Layer 5 of a small transformer language model trained on English Wikipedia (12 layers, counted from 0, width 128). Numbers have three digits each and are written without spaces.
A neuron's activation on a vector x is SiLU(gate . x) times (in . x), where the dot is the dot product.
The model reads these tokens: " |" " " "3" "5" "." "5" " |" "\n" "|" " " "4" " |" " Bur" "k" "ina" " F" "as" "o" " |" " " "3" " |" " " "8" " |" " " "1" "2" " |" " " "3" " |"

The vector x that enters this layer's MLP at each token. A number n stands for (n - 500) times 0.011.
0 " |": 517853436437491527553467513609504510658498393499357581529504580486494528256670476559552346535543554458588489433486564513578644588452438567516417550506503538557390533618417569481400371515531422387504480520629512504620363488382448430540382576554639525506494511581650418490460477534478563578525527492465596481532529600458393445542454571471457605563516539515575423512492523556516524459455
1 " ": 468726462466521585541431463522592486592444478589275505498523548501476644326630526547538289485609561488512495405495510535549637542796427570500445581654579506662491508604509481533360411478459453381512499601554546557459392430449431412531420590658663519543580437497590381513419699535458578536502608472522582702543573560339434471476390480504406537518556545541493404520483509487487543543396
2 "3": 336686173523450657649380381500595521553511559448368520530535536679289578331561569401625425491679472448516460364460567558472648584417538441643454581562604511636522557473468518485455490436490561463502538524567556635387522419345424413623510487548628438600607511529630472425410703428648627527566523542531466655577660481427541567474433445568380543491488506466460516528517427478516581353340
3 "5": 416639148526520642610419353555470443465521451452636458544472570653140410421562510412643455647437613476614539369533573445339470420552531452622368604535513522493479432426412533608590480537638511596588521488506466585429614475482491485541445484522592581579581514622362401512547684562515581530614543590468364578580580476451496502457379501658523542617507547481398424502609578432393412441308
4 ".": 474621207511673584654698407621550460466624505500647440728356645620469536487492615428603330657402484409532512423346497371490583468589387392400585547492505478462506590642637435532416546621513584488501569669584241807539538536487532389456520458558589598503624507522356397536491496539494694465565478431636674457429612462507422585484437487464539629535482469561380562321491523524321539340334
5 "5": 433523222383570599610523502654473484690657317452531382601594622640208594412548538394472539690394563488502408243257693549518451531610505576489493635600314409561386532516489468433467355652465639524594589601587412566489499539483509389622554488440556594380614699503510491469515653560605473549517526429619278456478622619528453417585304338641524673534516449401377465436491472513539507442348
6 " |": 478715397440458542392633513417522495597607363536527607613550485510351539263615522483430347617490533469535457408429543509515442508424459571566442599445415479681421539647433545466447390685584509621466579591442383541679479622527544413476492444543524559418635646549500615520548412502536437635514461499563568379448526549450389461438448463583653620555509505497442450461488405493431343455304
7 "\n": 536689309434484493449501532525461506591529395492447571547475492570508445197619425506526343460527493625491537410529527545492598573468511604439577562526511463513441446417554547462502445560539399478551350477552495615377480480412465421527480621593619590452583506573526408482539415580517427394466526406558595715522546641586509456492566507475517515472515658554530542504499575547530469556314
8 "|": 492853291456582421434528429562450511535487500460402478377501500560572549391631562526517257401582543533486550394367552652384561643524433413554447560522528576492567540504525466448552402501542329597614462496509512522423404458597480418566536476501459528343472454518426507579446356479367548588468577627476416430593472424459515462427568540504499398575561627558391392472352501472510489441469
9 " ": 532609461552527546484556493570596499556440518502261401456582584507494705398523499470501212370530531593460548413505397591448553434827471406543577447658550592525598532555466448466436462477446281452627499553582585565408415508536446500459484483642507533419484392438504497445415713536474623538442604461465531644611526495331593514420459597434448542541576686521474457432459547477431546572506
10 "4": 450589192579490623589426385586531593478444551350449406440598640630312609382458525412633368418408456488460494551588427614357629518533553380683591388529552598519597545416409485375612618398454387464674584433614589634379519348465420455647447334466451530566533538561575532412462691510601701482543557593489306494581647417486698519457335529577310594559482597452352569552496509496510555434346
11 " |": 382717382567596486372514400678483429376464558356439515460525531517397501320359530475531239445449488550554555567462472424422643479430408373613537470499523591469715464548447476472616602573560402551602589363600508636664549438546495518434349511423339431579455573498403549524498448465469745639538381487506531376468660461434438543496419501553567621592550595518447571449523552433442472583308
12 " Bur": 623558581494580395523569342498392434379480504363303599509559394327476598476467186449360449382265609223573447538253516353479537392693321429627404596293409487433412489432636666507471451593507604521542706536621391363534571370414505528503377649686757540403608660344523450415474562433452500407547396439616548446602713497477387585265630516645396538711639672631595604629619587668547314370334
13 "k": 513573636460635564521541430562520501561660599518475316480395184281419691464600613469503496584309593155676389584831556438639637544443330719391559576455420564516484513463511835648432482400531681605512393394578596470404614516455570482437630561402585685375298667669454328518437536447601322472555550475466520687441638388447467350350464713581480413427469559666519388465506318705495451384440
14 "ina": 494558451394435473576552430466473553389652482477363259421483290517530820525443614586617514761586588577367563424479296525157371555488165511597557416652563488249560533505366682509452375751549600557613559343760554527366451578409387633306569621400467336370533521555693471483430437353685307351519574494460500545449598524428547516588430370594547476563366483484689454656646709676508595415511
15 " F": 727534578581417465511498525587534338351413354482550428511498437687608671453599316522335419459448617487514465341802375542307549516721481578446465527416458555611373675383385525519519415536711961628650620301538397572405385581284507354379560249407512379393301338492532465375602504482525571274442507599495415589627526530643425449462346493635508377428546368517348608526623618436485478506476
16 "as": 401465486514515419529664633446427390547452488587317783435494231444487703525604252510427477459176362440587509564470703489490636314423393414863509509357473522360581421536432652292757313535475406272591552557649483636378686608416558646345590555397470365335358471425487512456535565401414387599461566450700328625394305566609517455319465421508615477625469404439623634513517455544257559518432
17 "o": 734589396514391399487482538620463467560490572445528519435521262443424814510625662590371535589532451497445306378696541253419427506555288472478449460546406540380534687583422820439592504692473703315704611460456448630327594392561623505297444611371431489555390324636628487649498499435406375394502539567440423647342636471475602562465578505571666559591363506303345542464450467511452328583361
18 " |": 603837483551443417389537427469421478477489578497429492464490361573537665299556412571475329549605569474664514383603525566386551479415472580509535422524409507514492497662403530486551459441475359424556507404503529597619509463534552473412444498501387387497415462592565538509458402458478425443562522514480496370682508534478585508479563517608508638536524571597602448647508492485517499529507
19 " ": 535543516511449536454536451401633490538507567599257428509531440504499735362605495556461236458551571508493502448533460583449553476837414528456548474648516533516448488645475475390420444416464494442549518455520566519459405468445415412491474514629578491416483494498532488485432736473466569539483620519431515708607596527280613503376559490515468466451516549572517481544444534559476528593427
20 "3": 447568198515451626623445361483659517503485633476418503512504456682294629358518525386604411447668444494455426422491552639417650584421591445649532461571577562537521459469385534345464514429440621484533535381542585661375492402348433431626501369504537426510548583481631562385463726381678700541560552563522405614625710418409665607385528410591389528465430516432452648501515476550522543342377
21 " |": 364711424499555473383511376591595415400528580485530534492473492582379499289488525505588245541543644492525516533502519414372679518403496402638432636539522572545608421562401503505596538572599596453550551379602435613687572503481476446409445479521556498502453615479401528507588453499399727533567401488568568348404555480432474530475406443557655622594522506510458597442418577437493449528306
22 " ": 450422495488653532472607439570629487464573588580368380526460520581432663389568538491430256473497638479491427469445514455414556440879392414447500576741573540538525455585483446411375439616451545384525579502572415509456469504473409356437538555577571468452555554455428494515471744502453682533557561384518500630430619628256474463406477497442574469500592545506451587463456524528497511573309
23 "8": 464509209517663597708337488722494444320544553333643386511589612625230540391595559589624454557424650540544457538482585480446624475593465427616489631543409604538552408462456512353373608496516555361587542291579472503483504449467341459616495342582458505503504577516582462657594647596633631554674596579667386561498762620486537458332449423618403660495560533511482709667527458536541596511279
24 " |": 343685416475631453428629353646534394370624627458516432518439527556394532299463531485544279558510647430549499547455580409418558553423440362581449617526488517491658460552441460549535507668594535504512605340651298575701482527534498456426484554458429462564511636431408545551563455532490752597594396451604581355342563574441423494554360455573666616613571469535378598482494555415535459541297
25 " ": 466426515493649547470655442562639488462628582592352314542464526540451676384595551484439270486491646432472402461418511486427506466859368407419521581716526505517519488597493439426362410600456534412496602486609378483450441516480411364432581547572557470463540552453470517531507744533474694553583555409545503625406620663260512448420493507467555473509592512497418594464493519549495510574343
26 "1": 456485235547637600670492481574597490449548473428480422551399426580432569305574618418567447461636438549545401457436532552414651489483451492560590560591476575498540410504565524375268495422687662342571466527527427542474420458322456407479593396537647360542351675471631545669484798499539650524552490447661439547441722532453536363462497453400492556508584471511552639629508409464487553417278
27 "2": 417559229442530680604596431607496550485501525462517465651396482641252399443516530348615423496668529419565537449603589482336662462441696424675506564508456566314452304460395500464657369520630695481690313417483563609478556607363463509431421474388672465564469499560589415548634776368526597576622533457522427520573486334469389565328421395650689444470492449510459449503558529437509403464314
28 " |": 383679413461595459422638353616641396388588576563500458530435528583374528300512528464544272603485675430561481533472561384343593533411510397551407603512456454427587461574435501584512482685542494412537637447624288553685522554537575373340557494504516486501443574456447533557567453478465699516575443462642589295359597562494405543492424475499697596611530455526399548465456541467512517516299
29 " ": 499437518530573534450620451545658494501626517638347320546441541552452710380601543499417265522444639455474424419428511471412542465842421412433523583727548468500441499607493453428361336562387558383498575555559428482442442532488414343393615460613559468450498562473477539521523737497455652494580592428567539615401607652271541465417524520434566483529561493484444566459492523573545525573409
30 "3": 414519248536471645644442339536693504521542604498425518571430489728296610353576561402561405525649493484475412401453602580473686633403576410598502551653601535526484433479414540391378378438411665427459522411559494636389494413351399380568580372558561439528544617496618592379530714376661679506614523492690432596537712522416602566389508414549457550481453441382447678485560483558636505346334
31 " |": 375652426502534485394520402584602433443551537534543518515437522661365479281540554538558260602539667499527477497463566395396652569369518423605380674565515523502567401566419519510500407561553609437498575427593366573705528530501471438402562462570553502486460637473432590500600463497408717517591410485646590341368572532440462504426379431491662631599479460479449576470460600478530429504314

Each question shows the input weights of one neuron of the MLP. A number n stands for (n - 500) times 0.0011.

n273 gate: 622409541494614550606437448400462541290412415435343548658494751445606432525291356459503503393465462456287468595317639468539428453362487742516422347469540578679535599450607512478399503399594421583612540600392641595524401635454666433409325465512452466431675407605558262457399317617532583638436482340391347497303526436726510411522364547481465341455526519612389306369393389519484618651553
n273 in: 391505451529344423648451518544351440615479448517593550361292532488553587399557641392483413374640512474454453474366544378652442572615636547538540437548466356557453429396733683520569656404622474568392523435556515503517617443619675532419405656401654389552599474462541462559575423433520480579497792695497466395479518515592449332377411659561509605426692585528625464620520471621594421412376
Which token does this neuron like most? 15 " F"

n358 gate: 460519594491347608447576606631553615347296521536560677535585407509347342409724478454436474402448328454397494451431454521626527424459535614466391462450560361560438599534612512500527460491597219714475605450670630372643509414419399701637513518455441542451488457629503497473424480500337390758633550560584515300463593484445481482614534402405488441382578416506482441358302212324639401572491
n358 in: 405598537316572384373563775583436536463426500550506656514437313475517474453497463382569503427476503542557470491453476548481437455586415400524452481418544634360245503422446720418494518522537416506433453558467546443621433491668691503086457377538485627339455576473607588442658403482500471465457480631430293397389567515410410485518404455645488752531758426692627512497443364386494552485428
Which token does this neuron like most? 6 " |"

n24 gate: 399419590307568465469443493552598633487411677534487369497596582493884343570453604448455485381471562548433331423616474445672250381390406562445599394531551379596599478423660513614423526580586374516558446510419536513373484640431763549699695737513405418605494317549271500434586497510276409325644525367598459371372513562471417445510480487568503529493668525367669332448590332401523533472590
n24 in: 568444489670538396441549551607547338470620556480397503459573479419348457457548497423474607668574468565674521629606588573497526406500427544476564413389379462452521491329310396349197465333434298595467454626615515468466521390483541387368530407474485437480769583343512506565364387471509751551408543500458554464434420575500690597346482459565497547440548328359417611521494362698488441646421
Its three highest activations, in order, are on tokens 14 "ina", 15 " F", 8 "|"

n93 gate: 595463588440437481542441571331544519621452366546485487453456551410340427486519595443566395494509525632463623563539720371577447503503562724449410365712552478342647549711650435367572472494718506602538309596491471622584560451347683585516606360482609402497377440620385412667471563469557497546379476542586833518529570853556545390288606403459671367433359586399513570465506601466491427595562
n93 in: 506520348568508600562564555606608447756477497508582563558494379616538544529727563668267610492537443531636335353529384438436646469471562528497525572525392302401411393308550464497475331480437477366653461534656569472449483412566401560522410576734526445399384286398460497388587461579605453497717587471480470379408608540408587387474566511421437619437626467506582584489539506620497494486548
Its two highest activations, in order, are on tokens 7 "\n", 26 "1"

n85 gate: 480616567463529492385508348610587539494767514486497692422548582379552455637326514391380476384486463460469523609462503408509420420297429442506429606406461324473619422563636452578545509364599566390422626596281459543443532521682595656457436656416518422511638599618570606644491479614419567550358403565630600538427483535560347546578500334440535572590308397472402591543637371333532433567545
n85 in: 506488510536566486479378494514694538461582434508505497505421464545632318577186478389574344348422594574394461569545453646466399409417420436489473365484546503432659425541434503503546464736534552450511624430232614588437583386323417608645486685454553495426528650367556448537610396527323513439472529531478505557497642572552367456433323547348583539436472530575580565472451585429508439377546
Its three highest activations, in order, are on tokens 11 " |", 24 " |", 21 " |"

n254 gate: 267474397462590491564393387538444468387521558525526538420549586596623296520518258576593476339441430517451594500482552308665355346238445532544474512709402364503432694465442575509555509431554427597412660773424420622422582612677468526631527529506446509486529462600485567718527532570479463545538475476482537699414417456451461383474449410430350553598619563526538467356607462523509562503706
n254 in: 524558609375698503399465664453370348753518660616480544602567446476402548569389320362401492446521392561555491526527409608671567608461321468579399602333491459527405397417335540579596564352503468509482600512538328337341485624449700562494509396568390480488541482597524661511263444474720443653663514485506483472470314482358614427479491561603547429550646606594444589453512652529491515432555
Which token does this neuron like most? 16 "as"

n322 gate: 588521575399509444446349463409578529588399408407642639517533509699589192458620597560423589486527254500535590488509428724457524446483438563554550552474509367531543550277456479539473441481616262527470412488266427348374623420541710648414317453442467617642485551440436581639475612720464494642554471401479425341552352615464555584515384423380476641473567494526461558461482563568350512660479
n322 in: 497490478343633413646384530570505566587538638474461576435548448511526578628338473664455545595419457367416508425445473601538434577492533615350603538466505553426419539421436663401333322550511572435581343462551414396462446569568556473439473452464345456524412397597649645490401458550513570570648603511400464386372500611378434468465503284430285524446329432372516369435566465339527505594447
Which token does this neuron like most? 21 " |"

n279 gate: 378368547565506416486416708422654471518590453329443470605649551403494328462509598601734785426370527529480574659439426468494500488444610423716393542580572424548706523481591483506599395509476567637601333578379580444542408488359488536462602398574515517334577431606461580352476538688562483489417517609553449455596646557661370547441347427456503541452254661488627590515418429398615458460564
n279 in: 500508390468676457539483358462564443494592569318492321503514521601508536543417649517460540391404375494526596546283439549592494494689278451558420479455392503601459545500543435384678394410586555559506398491657702523478491407548407485555533394506462590494689667512594610500536540535546483492643374527491494579338588799586479457445512604572666485274591556435413379418388616489515188354529
On which token does it fire most, and how strongly? 23 "8", at about 1.6

n132 gate: 460467558413447671519539534574390564523391640525464580468480406416462495480595605458525348432492537433464477469540435492506386483351439523576398549598583300402569626570706483494411455361643276534350472446489548427473610279497590475508563650530531464561472489748557446486552479598523481394477500607438646599526596594408422444568388556604594520594383377340523577664436157300410483571511
n132 in: 452453472497459623495604534489472514469301500385465430560541568491548605382779436483431420519631336525380508506491364577392415519647606447341489639559533541497621443520555369628560340674452348410503676528480399514500533555522606500577576599500432346626528441503522339615560497420458487492733505420651714445506388624530534387595554519586548311531551646522639556581591331484425573419519
On which token does it fire most, and how strongly? 1 " ", at about 1.8

n403 gate: 503304426607477411625623621437605575681413528355467480524503540448435508419323526526480371388605446348441622508593460548636365393513611446645528457620506369567704550687545586597651413398439604360480547532415511463432520403459489432441595634602477481455457371602497511448375316396398555448443544503457557519399603640626660562423483590409648486632279594370438419509472585478437600439657
n403 in: 511447425417511497345569536505386582549428495617495396497733396373461555397276546397529402562524473519513546535442441468646570691571430632584266425633587332445336589436607365443607685528503556473432590530522323521528497355447378549412569650469478339559511497470645578477544498645395435469516620575462445431451427377417608438505420452519603402582401521418470473503487524447614353392537
Which token does this neuron like most? 17 "o"

n185 gate: 539377604475548531372648445503519541286617687361639293416411490340558429561412510235649687429548478446472481668539614586526434443392714548628466311291450626588594602333595309430459560444614462519481578568558381557600420589509494385468484604466516537465730577481542548497474407592577466758529768510378598491445272642547484589628575373462471446506552394488494503279528481355458619522677
n185 in: 201593558403676465627567506563336465646614586445553516510398610378464500484589631456476376500429571473345525662422465505450384532428455391345449553479463441628599439475648543549540616346547484478541484519495399487461614511373563579500492521571390426454530421546511372497244570586503424503495500478503490495624546453594531419465530360644566342530456452362650425527317619326699582442567
Which token does this neuron like most? 15 " F"

n225 gate: 436521630439637458530500411516660580476503400359474401537471629362508564601592572511660601388521500476352455434438376463384458563510694630657438462447474495636572451485351508479448545511540463508548363444492492537452336505536619439623586479449645456482749644667586606526581449450598393576401571606367584515578537604450451547588419626540524593476618430559489739423427418395407540567544
n225 in: 640648549505484385525537625557669453624535447642635422260402481617467495412445562647558443454361484540403358524609436622489466614480533537594529478382518613536587451407437568527453566676438476565380456538457438455541452530516524492481495442562551667350473605497600457518582480468532338490446343412470495621538403462492617306476595542468342417500562638586439489484392529695444323290545
Its two highest activations, in order, are on tokens 6 " |", 11 " |"

n257 gate: 488399554415400581462356568571460611485363297532467537449476488403518270719653463503464599500411433524470650509453473385547427321440737466561452572617443413547531556492642401500560409472385224565647628624506589379471561349619433475545472539672481333277387429540226390529556439415634420529426421691485368494534632528563319476433481452433411445639491598476515494396639354479399411476696
n257 in: 548457474584458407607525571627452481545380564311655664400461565640380587420489339520508505408553620636494531589520394425420519325553514584480522546775456539400551508495475418548589292463591514381506456767416559458329447396582671576528426436462617391470578331447475506516629426450466330603508395523641414489594494548403557464520560405419309539494551429402570503413486514340368573389630
Its three highest activations, in order, are on tokens 16 "as", 13 "k", 6 " |"

n280 gate: 469470544644725440559448543523680470681543522319503356495472455374415451502426537369519531465578547178431290647420469475674541475521474556503308623436596585477602622449268391531489503563395364548433492418368511464511587347533372635575423536465562514464433584497452503546477587572634683500506599537593433518415419305489486425489384536453525450590429508497704560458503383412606506389486
n280 in: 605510557471542573482482443351489613443560542539617373362346451560510629419442484500397557616704644545471336550399633532312384431409472588417545361515537474382465578667460421503397609486524500478350547560452640357447492398588602575349429529443299414616532562473570425585456610405572464564524461478476467576652516519326508548395497596660452428600465490411615495554532673547521522414685
Which token does this neuron like most? 20 "3"

n495 gate: 334525486580556537589576456469693692399408614365593525602472616583518425516538588354405601413372605333280441525646509559659359543500664503553283443742543335452648500617687552525457451625592306578435376487453572441515565535446460640598683617440642494427478525313528236464599412599584548419516557494434515477421456444426618639553582599422484450547418545542512386606684345279618634443611
n495 in: 524393555479467538429523421563596769373509556457347663447553512552435347405445539452491403543449521307523464322537414622333453506250675557649427467454491471613364454508585392524594488521527541527566390572515461408378679494433595464606309373639542567559542686491575360468506508491333575483677626534659509601539494680544530539365664550509524757560464451709575436476479500759500572529394
Its three highest activations, in order, are on tokens 2 "3", 14 "ina", 17 "o"

n199 gate: 621436540512644434547415622478698437575390488390521307465760625431718321545481531398488566473571432626518649626355383466651500356515411494546479371479600521630694593429713319420597570522597328702593461534491556503556463360473491621570384320428362458524500612457522611580475475411392631720429669446401405517566534606412456712488604632377364497428525509509414622460305445412485537554619
n199 in: 358385542653532582540348529481374453360490573519332438551436526392488599592523497455497458568258580251421497644323347570425319497642553298484428572648535544503610419632548481513544560530533535616510541650468468478601487563456372613490572433463419409589384762500322413735543661370301643568474556576426485385441384325427572535245480465471432365338604369550400370403383401250609687450598
Its three highest activations, in order, are on tokens 9 " ", 11 " |", 7 "\n"

n259 gate: 434357572438599451237537631468415448361462636406500405652345525548368446524532437475410657485610566590454550708647344509602611404479494525632552382554598485577380691291593472497342512568525447532556546506397639475646519461713500412577424580518605402435425472437484400419458371550184352512544431526295575524265462415525442463465475360472434513304484327531400465352324519352704434388472
n259 in: 772572567455473503529497418573572362467595461471645518430494561488723514503353482614568492578545339527538368408353533506491485583480423632461644344540588391586506439505683512617642399352460461391482570685569313467363299466392308401432488530367521412568572352575443446512515325482734572555334431611443558384655548570473534330584463521509647524545561480415602470680405396680509277483453
Which token does this neuron like most? 27 "2"

n426 gate: 467484539435604617489521467551320374576473444546494536455376536491617561549356389575527386440500491381459476586531494631524248515455605476419406378690374647577633593533405526575429633688558414491572628388518521619691389438483461494681488583448385544400563618506268324494650358559515367575512347482566491562324641518544488554608537467539353323612358477456763491473547461512293638697600
n426 in: 542520423361451600358668371456472492469494454622545536443486517407382604564441597384535349484373294429570550462568610426433519426596568503467584576548384535601469524533554395528437279625475538553392344383517508560639371599500651525565455639599411412367599542412431418601666518465472572606686466574658624518637536475573410366638626505462522525558386465607525369494397569337437472676587
Its three highest activations, in order, are on tokens 24 " |", 11 " |", 10 "4"

n477 gate: 555355624326626500428453563365517571413542408503453677558493465689320404524577503586452640649448510486621280681574384517563439459442741750641453521497557510623510460406341567586510531380605514600304590643503441180461500507266500507565598632487685584476737635565254699609409472473411477500528477458572797445483434493341454346369476435514290531573330363467740521565419339422545590480744
n477 in: 628570479429587484544455523474343586668593590591563628573261513590466579458777428624268394472464601422381405400613552451384213464500638392444529543440459657583563278500593698637374355647586529700536576556418332604419582564402718487490573600630569592355611415405461471541540405542568572312595472413710469291526523701426533409507513655432418402480460414592601530412471321394533549728487
Its three highest activations, in order, are on tokens 6 " |", 13 "k", 12 " Bur"

n429 gate: 524339623392479702416419413411512448473530500648523631464661596446407477342518503559596557423598562521512595688509359427515456503550619391524512313469454526458548603511541460544395596455554439666668494548435512658480394351471568435497416605537446615596471307609405500440563651532527477579497534839372594497551289771480536562385587459503470361396449532287521440308561485456512278469558
n429 in: 470466299404584540640491467361518405360416488559557494618590473320408418485461497274613484525373553506635376471563684605521425424511430573368258410452382549620660409430228408535433410518434471550444529452591376491522553630474477412451425352420551477520459509506672298540545487421438305593532441506317537533577423660529542553591503573450385356491500631463430214341456345532391541429483
Which token does this neuron like most? 3 "5"

n311 gate: 529503487338548638527559591523676610552520406445464381567653622556497289502465682529605487417460503606551638657432577577541369605405592575555525365406694545474503483568531416474398375606558497460543405558293422466546589470375560419702614616547462606517555636440584595506362508600563475599500467308572693481468460457489699557615485486486650336497645606338489418483333414531511636695469
n311 in: 405439558516530476397607464544440585585517623482529481568631596387619531305492435397562487557505449511551562322589381411425575411477405500497572547495442583575599545498532365353521677375387406475511579423728664349479511430458616505470346484563434447425619552573325395492409436521362531370669474456731380510626495388559445422505605616565486592445613492347614670503369559561533481408505
On which token does it fire most, and how strongly? 7 "\n", at about 0.63

n360 gate: 632479533470547436619412554545384433506312512428630386531527491485412506505509398539553376437545381506447530488390583402591524491410402607518217412577456526506425540582535474658421597387663435470574596446580476447381539417364479476420558312664379512623548416589548616242436573388441609557419417317455586292226315707629558402425524420319539509560572471439551515279556376345530461555606
n360 in: 481520452372592390487527391340456529600408251416550478526519364654375537495548582374389416450440459601519346470500337481511505315564571399475390589508607513632409304440416326473465636455453571373492633616631503467625697579394527547454497576436417473462481434478299497476528630516388516439503489337492484549375371591389371514456458628495437596519503465487574592404541282349558560534549
Which token does this neuron like most? 31 " |"

n364 gate: 520371469610552573373339613489472280438344555548301511568544716341569430558423427469407397513561422478484597533534591605480316489534534511444418554599446522506424495370407462472599577591720486522683500590572743668458614546451414597563466686470604608473542469486595453484514437541561438508492433397522428414567539702360494483442678412384344525354444527557555542400577478412400573417396
n364 in: 533550533442352511569574753626394570562545272487409534477418354523320513426554581497495608409375638610476550536409599478300544613562657359536595460396497516565489352530456497397388692534438495542633446455567553478474542594390602458552376424618489492470367533649374304481520571401417497393430495480506269539497494372451514544439449415506764428556461573581486480533388552688511483452571
Which token does this neuron like most? 7 "\n"

n343 gate: 554513550435651465232562503627605711597591598465590530464538530842529497531515479506432555385470506411412608651476351574506639426433639766479444543698588618622385465552609667518618565429545307542539587461545653610318542355439545563462561556460624500550625512584449542488564478438530488609620546344455600500476584569553421405563631574303401461663548401465500688329379467553542623509527
n343 in: 390545497346416404409450417452565464480554369519489449432503480468489674573552435528436620541576553522412396642451489500402481486323468247477437230468497658549454465474486472421481433587566598381694404528508534561430410587437573559536520569614520694386500670390543478614716472441385343332313508575542419590551362528370471525432449634520579534469620522410447443525469452428500203358403
Its two highest activations, in order, are on tokens 7 "\n", 13 "k"

n91 gate: 643485591448389401537578489519475551411441652474492434449392710494424437422478624610535579524569355497473541427696435709567568467407593489522538472547679543517602596485649468374295592337425391580582497503481514427607489427521609514614494603386730444672541522478503637500486585606505405489550518556555589373456497310454461508558444432243467429359467553633464542404478639543568332569573
n91 in: 397550566551409488485530451654546527544549550414342515436578608552510603429623533612445462566485431525485554629576345573399510424402442525541580609461560530607552666465588690536560566555640434477454656487436505313515505471396475561616562591522510433425467472426544581552529537583592544287503493265546485550575492477440469553428402515546444393405621542550533526595576695319334349411608
On which token does it fire most, and how strongly? 10 "4", at about 0.55

n465 gate: 696482561500528578407492430509560578538302531563530610420432434421492536490512626551613487519483489523609414421570517341602347316288450574448433701574531537716500575552483464792587489491607500506503500555451592662508589565608577463435445483326413411483486471320442440395702578627571448486529530400543527433454382785438494443546282406580457580318436386469577410468373352579626466461534
n465 in: 407651505320592710671511483410549463508616524422560393393562555566544634627447421473599560461454511481559503540572478656522556481385489505590484619521558524472681690602511426378430573575577573538530452533524421487515500629458451378409605468503415463468514658527530524685686609677649435570298380403525471579511582448532603613443583492668497554648495516434386258391527424436457503453621
On which token does it fire most, and how strongly? 13 "k", at about 2.2

n194 gate: 557398562560679516350299357662692474598527603306474733466560527555449474526527685537477578516339366174365255590377460437421384653314652507594408643513503526490459474540629451480493420579405341594520500514302470414560520583575440433434415619529354376401644625266598567571483362679527565584500310569635429370341507584642538650651422420443675487551364445523507480671497537566627806435579
n194 in: 444535526363467470439492379475536400343641308393583455516467727435379567517455439539489474473600470618546500552384580327508604492622377558481546463497614557675612570439535370447342456611323508350409416693450481344513345534419423395374517380430500554514486572470347514521370412475555420537586391415458497570506622531380559363600584426536494528514511457363450688331363382315583594414563
Which token does this neuron like most? 24 " |"

n236 gate: 510462811532490599388323726592634478639513594437570447543464345563743500534637349337381609440543406442426467594607393578477510536365652507556298437582577323480365503521700637369526610534719490645523421576382461545413529439576621477629473532560682662535379306575582614519527264652461380509454528406625556328467497437638587490687480574477451490487642414370666613543565285535556670604552
n236 in: 534544457632215579341530594547649506472446601646464344379583516386456428537516481432506420696546525531412587629313601503481454433480548383546473358461443378604519656483552545800372528525440368478673635531485609503632534443365738599384447631584760422610506615534441497440519500558695419628447666703621488675419516431463551558562365681583475562503437662464475478370405414357485540371576
Which token does this neuron like most? 26 "1"

n505 gate: 402462508566380456315348491558591509347312572462526610602590549435627383484506442561503511483354506533441585653466482244846551557491444503533304460392586354485616529500602384433551563453331353381464326445521710422247570385391530485596586464471356423676600375548500331424296500404455585500476506503473416571571460582626649371546528446479552545610564500544500254436416488602597555397545
n505 in: 609385370585557632555565602549537643491503491359503425438616407406475517554585664589339413654448534551511520565304557554430455497465411506486534509560472528395306456385701402466503426521474588419586612694317342472546440577617580394542279475639468533601566725397581369500599518370583428489370533465414571451462431402240585574500576367443572414318465414531443485491412440554291523433602
On which token does it fire most, and how strongly? 18 " |", at about 0.46

n180 gate: 558495663590492470652405531364622503478559636280548578466440570480589559498362533420527395471539451555549624533444563385494500571316409508646459455521516478565506578439451468409451628356450423539690476595506514511372613352575395442456422429529478503535362345503453626503545533623525574516528513554428447588305666450524424662345584473346494550519726299433583478572750396568530411647459
n180 in: 430509524475439515505419276348410490541641378438619521498477627524505510451364577692454631480408671363415461602453378653351503518312418490420508463544590427537583604542588508467447464442409470503374572645651479467400697489391531397421406510604593408525505503446477416648592346497446502537423527605418562539466495505490529452515518462549479549321479398507323552495518467485338590418492
Its two highest activations, in order, are on tokens 27 "2", 2 "3"

n363 gate: 527551442394467346463456564404392561416506662601705446447500473527329606531317458479450525577664470657406360444768311435369462636511518473384450594572523594576551590489418477539638586540449538413455729449452305583554357525543402437432467703359551445691533518494368518391555432453441506474506574497273540522633431554344460207661657426592446434479530575619613491458506562609563563578623
n363 in: 522553620497543545541551555440342527327445481618684484475479434475606560559650549495546598596549635583319413460589484643544583400492313457503463633589659492575525545396596473497540597508305546519448439440473525524575427567461340533497663497301442500428446601514497673523539711339568487482579448372514664497525568582433503438418439487595519435415736468423397624611685325473514481492572
Its two highest activations, in order, are on tokens 14 "ina", 15 " F"

n411 gate: 400521557569379691322451405444608526462494552419506509475379382643486247445601684427644643500325541405540541572363379613461483532319509480654523476536503675369532596644466375631506457548296497749573523562564535480539352377424346523463541451539532557506735553337515459452616527532491604405406517488412447481382415570546464422503467526552512590400568401435686311401480320511468421554629
n411 in: 470390368380487492459661516568489364432536699378461440593410535640505645588475489473431532412452521479582393473420641383456466452402649564581468440348437566522516565407585222454487574503571614443530422313626643404620511436599377438500489474583658529629339392543462553536552431558487508472659508459570433513389470573339500508435328348519548564541448469398441565406625479400594457570357
On which token does it fire most, and how strongly? 31 " |", at about 1.3

n43 gate: 529333749638594358615230513392624454545448544613629459583609548435470311478526484494462623175633554443364367544500484462545497497455418585592413445597639428494561411512419667506441719429522585586487512689503478547464453480525513345572474463491484509596642417601414566467364520462424552315783436630700652533474510334441403484640494735478475500538481482540629606376650343307627436503609
n43 in: 488468531521509491500536571567536435366552449451599302528557473251451308503423558473479346567557386620538400563460353458531592425577544527603346352430382408407659327561589249464744500565576670479497427439334300464451340370465491618449383464474607550645401512551682455491710536619407433265552645679570352466512479622491642548467405539509521476582466553336596494361387665435470442433476
Which token does this neuron like most? 0 " |"

n262 gate: 662467640650509533574524513434308485431443457431638528567362578535639407508478326580442629542680534518485450518427568368519378485532474457355485487628633518627575467390558503469686592306503497606519639503373615567529562392623503556604616671302431605588639799247550435512456503451410497387248652592388509547466391444424389571795421506559547416609447392419485315525628374357605491572524
n262 in: 460424589598422517398506471594542561349385422391514440511492520673785492478457463458467492459466475606461523466532486483474497659291436644559611517524497397526634724505528591393389458488466578602387486549415534461554604697560627500617468511385309420711517281587531517552333513631582394606401454338639503673432404645478549458486514517624653520375460478544458346534592455450319525530572
Its two highest activations, in order, are on tokens 12 " Bur", 3 "5"